Layer 5 of a small transformer language model trained on English Wikipedia (19 layers, counted from 0, width 128).
A neuron's activation on a vector x is SiLU(gate . x) times (in . x), where the dot is the dot product.

Input weights of the MLP neurons that the questions are about. A number n stands for (n - 500) times 0.00094.
n7 gate: 648,562,601,545,607,459,723,472,541,260,618,634,429,492,432,673,468,527,492,230,318,422,332,650,396,642,675,500,492,721,630,396,528,447,716,525,326,320,496,455,378,489,620,728,679,553,419,162,386,609,545,409,678,671,347,255,392,451,401,692,609,500,610,661,340,373,468,836,496,551,459,476,585,342,584,536,320,590,586,596,416,508,597,653,660,484,691,403,315,504,436,496,460,407,435,537,442,620,672,412,558,413,518,314,666,317,664,137,464,463,317,303,770,512,496,275,479,464,721,434,412,616,504,403,660,750,618,554
n54 gate: 600,653,373,472,711,595,647,374,348,653,583,630,697,474,485,591,516,382,749,425,357,586,601,460,678,434,657,607,649,566,512,432,477,492,704,621,449,214,496,480,629,574,455,537,511,559,640,376,284,527,547,538,660,696,582,508,612,266,623,755,504,617,659,464,500,263,716,736,462,639,653,553,457,488,419,504,551,373,542,562,378,389,465,750,542,401,628,469,504,430,358,611,447,457,391,663,374,524,618,371,624,428,575,274,680,763,665,438,344,386,533,355,650,477,341,589,616,309,429,524,242,396,747,215,550,329,590,536
n76 gate: 492,769,441,455,620,294,445,242,777,324,298,218,734,465,616,441,508,542,731,418,708,390,488,395,376,258,590,397,484,427,447,684,387,683,640,655,386,488,392,533,569,465,488,492,564,287,362,414,512,638,303,640,454,496,395,320,429,438,504,750,704,354,567,194,320,456,335,629,385,770,557,576,358,423,472,419,286,323,569,411,555,475,387,523,661,528,646,549,460,606,740,336,452,614,638,546,461,683,508,362,537,369,670,569,691,512,444,521,516,590,594,574,463,612,250,747,358,541,414,599,604,271,689,382,375,524,561,666
n82 gate: 564,569,528,580,348,522,438,574,716,421,273,255,574,343,585,598,493,500,375,490,698,462,355,363,404,609,522,331,285,493,489,644,557,522,189,422,378,566,474,631,385,422,590,392,254,587,504,331,594,572,475,570,360,408,353,503,518,558,624,290,476,425,748,336,407,412,486,493,556,465,522,324,403,644,457,586,540,551,236,717,448,376,446,375,792,458,574,500,353,238,677,571,588,443,726,533,394,500,526,541,493,454,184,554,401,573,550,436,732,605,402,589,413,401,541,496,552,594,460,595,629,610,372,407,457,511,486,463
n101 gate: 603,537,657,692,473,535,477,257,679,570,575,441,212,541,546,632,422,478,419,350,468,395,549,664,463,452,496,633,409,654,823,556,315,387,407,724,605,170,381,512,496,445,232,781,610,633,636,496,563,481,332,416,293,511,465,627,587,500,638,422,478,310,583,468,489,371,450,667,345,504,453,701,391,313,600,488,331,559,293,535,536,638,334,368,500,704,496,492,572,547,630,306,652,709,395,623,570,405,540,536,468,204,627,484,667,474,580,479,637,625,459,252,441,603,467,608,400,403,205,583,441,588,439,597,650,388,473,579
n137 gate: 364,532,404,353,455,288,322,529,165,210,695,468,444,460,294,439,700,642,758,435,547,544,456,522,397,843,496,557,410,459,600,277,471,513,517,156,563,746,590,247,634,235,484,665,496,458,500,436,479,525,437,492,714,541,438,669,240,390,674,588,468,467,472,564,689,807,574,384,325,291,492,618,554,722,446,467,601,258,723,364,504,381,413,524,517,423,308,621,492,588,665,373,451,521,554,585,429,786,548,728,679,386,476,346,316,556,525,390,574,433,315,468,513,463,504,297,256,479,568,521,457,269,426,387,504,496,726,432
n181 gate: 589,482,352,595,293,329,424,683,632,398,646,397,477,493,552,599,305,592,609,551,577,504,467,322,589,596,504,375,665,545,462,473,500,500,304,307,328,435,738,637,737,379,410,401,305,428,193,413,368,661,610,430,366,626,571,431,496,553,553,640,529,365,478,641,406,456,441,600,504,760,632,430,519,575,463,590,504,447,504,392,563,431,750,334,719,474,700,651,690,410,496,445,581,541,414,561,489,481,714,550,715,452,661,343,523,348,589,338,408,372,571,532,542,437,507,549,643,289,329,496,610,345,763,477,630,676,602,814
n7 in: 574,394,527,420,372,661,642,245,476,293,558,421,708,256,715,723,460,601,540,492,423,687,271,471,447,485,794,426,554,331,603,394,614,492,579,431,381,565,512,520,472,163,416,578,745,672,362,504,420,512,536,547,561,523,461,348,480,355,512,432,435,504,465,629,363,380,410,549,554,500,508,558,627,333,571,397,380,532,416,755,133,472,315,534,641,569,569,512,600,809,445,430,531,654,678,419,579,646,496,529,423,399,357,623,249,462,512,400,233,349,362,417,432,418,868,441,528,433,456,328,407,672,684,571,402,670,464,399
n54 in: 707,489,594,563,546,378,711,546,363,410,632,759,596,681,600,633,403,371,554,383,357,605,582,436,611,379,672,485,569,427,535,408,279,551,573,564,519,301,476,508,731,426,272,390,946,398,352,575,394,504,602,382,691,615,469,680,540,393,480,696,470,733,621,492,470,462,765,596,606,399,582,519,461,231,651,461,662,314,521,365,232,329,508,592,531,489,660,297,435,465,665,519,439,570,449,428,703,619,455,287,452,329,320,368,635,781,623,401,374,473,557,519,602,538,600,485,584,418,626,587,338,392,504,430,550,430,535,452
n76 in: 386,763,331,439,669,383,156,320,552,604,433,419,774,451,458,487,556,484,556,459,802,413,430,527,402,192,767,651,546,500,444,646,466,526,684,460,277,566,342,552,599,549,348,476,492,353,363,500,625,615,392,517,285,534,180,364,557,422,365,681,744,534,275,199,673,542,496,663,621,669,405,651,333,603,466,341,357,356,386,296,661,531,312,480,513,680,790,474,446,569,555,323,517,556,676,491,573,724,558,504,574,349,447,496,754,492,453,441,638,582,563,578,591,529,57,692,636,564,478,700,379,310,665,547,572,504,371,491
n82 in: 644,518,566,581,617,399,519,549,573,419,377,387,433,176,477,676,324,420,389,485,535,422,404,247,434,424,427,436,278,477,427,571,767,611,239,464,400,544,492,426,569,496,629,568,432,446,692,375,666,424,670,602,410,345,565,600,653,387,418,361,500,404,593,625,430,481,674,335,388,641,519,293,699,973,637,462,492,523,115,766,552,500,603,460,618,350,516,527,388,584,651,557,662,293,500,488,460,433,492,516,461,515,297,500,363,618,458,634,523,515,540,672,484,436,464,481,468,546,484,442,612,307,344,458,439,844,377,461
n101 in: 292,590,523,484,615,468,406,469,610,516,382,489,391,307,327,523,465,637,344,515,792,270,572,641,388,537,834,408,308,492,339,355,628,766,304,577,219,526,532,626,598,297,260,614,573,393,410,485,689,348,528,531,520,488,492,553,336,381,532,421,206,644,519,420,410,435,465,452,561,421,760,642,621,441,364,629,472,480,533,403,529,464,570,515,411,637,576,280,397,445,743,508,477,707,441,624,459,416,346,391,760,435,478,598,784,602,697,517,435,728,484,619,409,531,355,648,480,524,353,532,441,296,438,379,701,594,359,488
n137 in: 704,492,455,278,621,457,369,876,352,228,525,648,591,420,463,656,576,544,711,553,513,524,720,713,379,760,682,637,405,437,682,574,412,445,862,413,534,790,664,312,653,404,476,325,724,389,749,512,419,386,602,479,686,550,593,801,327,444,642,364,602,323,590,517,423,583,550,348,463,333,343,231,770,674,425,487,590,573,477,625,654,405,546,648,450,442,496,678,430,475,463,508,463,475,525,522,580,859,351,535,586,409,610,382,444,569,500,460,570,496,438,625,457,251,268,298,561,665,483,500,656,629,299,479,613,445,695,483
n181 in: 474,577,570,361,564,570,408,366,557,531,519,543,421,663,455,329,428,399,553,544,321,482,698,539,671,417,420,436,279,492,542,579,253,393,500,358,489,518,496,519,588,453,460,482,739,400,256,658,446,534,577,590,531,342,549,452,578,829,426,427,548,519,478,271,537,507,436,641,689,496,458,616,69,339,693,320,570,554,610,319,592,788,420,687,428,329,508,596,478,569,376,309,313,591,477,551,453,508,484,476,496,478,547,397,477,522,387,419,448,764,572,282,419,519,388,204,661,641,689,562,522,293,545,340,666,329,688,621

Each question shows a token from some text and the vector x that enters the MLP there. A number n stands for (n - 500) times 0.0063.

"ized": 433,608,596,259,489,408,522,523,713,505,590,636,476,533,510,513,406,451,514,590,599,571,546,342,460,559,327,600,507,465,550,496,369,571,633,382,258,720,406,571,599,542,385,505,415,363,635,586,423,343,549,534,417,323,546,383,530,370,591,439,452,483,511,462,549,606,692,407,616,532,555,517,361,476,587,603,472,628,443,553,446,456,439,463,489,602,331,406,508,654,298,396,551,470,400,382,535,404,514,362,677,420,685,417,716,407,352,492,313,492,434,470,427,535,650,508,653,646,502,460,617,535,359,400,430,358,635,648
Which three neurons fire most, strongest first? n181, n7, n82

"ion": 505,552,424,456,568,502,456,596,607,564,516,477,453,431,543,574,388,497,335,567,682,519,637,583,460,542,480,651,616,468,566,427,388,478,545,466,257,642,424,603,508,417,432,441,353,365,631,571,410,582,443,373,605,454,394,385,612,351,614,549,276,680,617,599,543,545,656,335,579,473,527,557,173,631,514,390,576,509,358,573,514,422,465,569,467,650,237,496,536,597,519,294,694,639,575,518,621,331,409,424,463,647,625,556,601,561,383,405,485,669,299,625,491,512,521,398,562,512,517,462,482,597,478,506,527,349,516,650
Which neuron fires most, and how strongly? n101, at about 0.44

"con": 509,663,503,398,669,533,392,740,835,482,416,467,278,505,379,590,574,382,390,541,516,397,536,494,546,543,335,540,600,568,512,546,458,724,627,552,330,429,465,552,707,645,554,538,472,345,676,560,435,421,484,579,633,333,465,434,431,458,524,443,426,412,331,454,410,576,566,460,526,416,586,531,381,615,388,351,738,543,540,519,432,551,540,547,594,570,449,435,371,459,435,439,688,679,482,392,676,511,477,436,433,637,728,675,589,607,398,422,523,548,426,552,526,551,453,442,702,590,521,445,427,479,642,435,480,402,681,667
Which neuron lights up most? n7

"-": 416,411,681,487,373,366,508,500,441,614,477,449,360,527,527,608,410,531,399,624,470,542,537,550,476,500,399,531,550,550,413,590,394,599,626,497,412,440,320,447,509,539,542,513,447,363,612,506,566,405,452,493,491,531,318,389,666,288,711,496,555,445,538,366,484,344,619,388,443,610,580,528,380,566,581,413,717,473,268,459,362,515,594,453,579,664,344,476,454,475,412,431,534,653,465,365,525,329,530,356,585,435,593,480,451,414,415,359,473,522,336,488,338,525,623,522,419,638,441,379,479,508,421,437,568,255,566,515
Which neuron fires most, and how strongly? n137, at about 0.23

" de": 355,610,569,404,471,525,505,525,703,609,386,541,347,574,549,455,563,371,462,605,487,452,606,622,434,437,449,471,672,466,483,598,700,556,627,623,347,597,446,478,544,487,574,425,361,394,419,463,389,694,459,644,405,334,273,328,480,354,504,461,516,397,444,516,530,541,610,457,568,492,603,537,387,638,511,421,654,351,427,631,432,449,320,411,351,616,375,602,173,465,428,515,563,494,410,472,471,522,607,453,366,611,834,673,536,488,405,480,349,435,401,602,257,684,531,593,637,564,538,528,454,607,479,452,524,392,565,574
Which neuron lights up most? n76

"95": 407,642,503,492,625,474,373,510,557,649,320,529,391,526,588,434,469,499,348,540,472,378,557,650,390,555,517,452,571,446,522,532,482,682,558,441,318,515,562,594,665,446,489,491,420,490,654,583,554,317,542,440,405,332,516,453,529,261,626,437,349,500,557,588,641,466,504,530,631,395,468,529,522,670,568,329,639,414,326,613,325,374,515,518,441,644,329,287,581,451,498,373,424,549,570,343,405,397,501,461,700,411,656,499,555,426,330,402,332,457,318,511,507,443,545,568,542,564,665,396,533,510,511,600,264,339,619,680
Which two neurons fire most, strongest first? n181, n54

" is": 488,584,446,487,477,471,528,477,596,513,452,605,245,447,485,513,486,498,458,525,360,499,517,686,438,479,419,606,484,359,501,439,552,476,568,370,484,518,512,640,461,559,484,578,385,290,586,376,593,556,469,481,317,480,403,431,496,421,414,447,644,511,515,498,535,797,661,452,597,621,528,423,532,623,669,384,505,556,338,583,426,457,566,403,641,581,225,371,549,661,514,565,351,621,354,271,464,401,482,381,627,544,726,420,650,373,471,338,460,359,539,440,488,599,521,609,523,612,530,544,279,511,573,410,460,339,479,622
Which neuron lights up most? n137

",": 472,594,615,503,442,389,462,508,663,597,416,553,407,571,613,583,410,417,476,480,416,593,496,635,435,487,545,398,541,433,414,427,529,510,650,491,326,676,354,436,514,440,421,498,400,222,656,469,548,436,552,541,475,428,386,467,452,356,572,498,583,581,547,362,614,618,577,557,549,471,607,569,440,648,559,355,550,544,329,528,317,518,465,391,633,610,318,577,435,518,509,347,559,576,520,437,588,334,551,359,457,443,722,402,573,478,380,412,435,515,504,417,306,469,579,543,641,603,531,498,474,437,506,405,377,271,503,505
Which neuron lights up most? n76

"o": 439,487,526,324,498,570,371,484,497,534,685,546,331,485,525,463,441,520,369,612,303,562,698,439,486,649,454,649,550,678,313,473,620,573,606,433,337,466,456,579,676,400,530,492,462,446,566,690,453,400,428,523,388,494,379,449,546,398,531,467,548,417,448,604,639,502,485,465,607,437,532,595,509,734,447,473,442,754,297,577,552,385,470,575,571,600,500,525,405,507,531,631,585,574,755,296,559,355,427,377,422,510,599,628,768,490,806,381,480,527,425,529,499,552,618,479,415,634,609,333,400,559,378,388,325,420,568,622
Which two neurons fire most, strongest first? n181, n54

"ra": 439,580,534,453,456,474,267,534,417,365,445,515,459,572,564,408,327,357,559,392,512,556,551,743,508,535,495,449,550,476,622,550,365,528,776,465,471,489,365,505,535,369,608,607,378,523,481,635,471,467,221,432,318,511,541,542,520,341,553,447,517,426,520,628,471,497,427,586,478,539,642,507,510,474,432,528,577,701,580,721,422,405,774,533,469,504,431,526,512,481,455,539,693,559,538,413,449,384,506,263,453,521,690,499,504,531,605,352,334,504,535,644,510,536,525,410,620,540,703,608,466,497,500,378,570,416,639,692
Which neuron lights up most? n82

" and": 405,558,560,534,588,558,511,494,730,507,436,492,453,513,574,511,413,501,472,614,635,539,521,740,573,554,475,493,472,501,500,418,604,455,548,532,386,425,454,601,533,439,363,518,321,288,598,500,513,506,383,431,469,382,418,442,452,308,503,370,559,446,402,312,535,458,547,450,525,591,729,572,487,575,615,480,488,635,389,588,490,460,516,368,533,651,358,584,454,592,542,515,654,637,452,324,472,400,598,443,642,506,744,347,599,375,559,369,464,446,485,425,298,637,538,466,704,645,426,449,464,381,395,357,402,264,562,485
Which neuron fires most, and how strongly? n101, at about 3.1

"n": 541,439,361,605,552,414,461,695,563,447,511,447,280,411,540,522,286,533,314,550,485,498,503,478,602,595,506,489,560,416,405,333,420,435,623,444,377,546,279,614,611,592,569,574,467,432,462,349,355,468,472,397,468,302,359,406,370,429,659,341,495,513,642,558,534,639,517,629,486,515,558,399,426,652,477,323,513,630,358,627,474,329,489,598,517,498,435,626,461,672,359,639,619,481,529,382,388,433,532,257,558,613,555,595,537,560,326,453,404,601,403,533,498,517,627,407,464,602,501,367,538,560,463,525,446,344,399,625
Which two neurons fire most, strongest first? n82, n76

" Ma": 407,506,513,443,435,600,440,514,553,635,460,558,433,517,499,678,301,540,679,559,502,578,590,641,546,542,452,529,629,514,330,608,516,589,642,435,432,544,184,522,477,530,518,498,368,420,374,603,407,603,237,402,372,356,391,464,435,423,438,457,431,365,465,431,419,413,482,526,572,421,519,482,521,639,378,398,458,640,432,787,496,626,616,513,481,567,358,303,424,591,563,696,448,551,363,361,419,480,535,305,487,547,673,612,505,584,324,424,434,509,288,455,571,572,521,532,594,631,603,470,531,387,515,301,399,343,594,465
Which three neurons fire most, strongest first? n76, n137, n7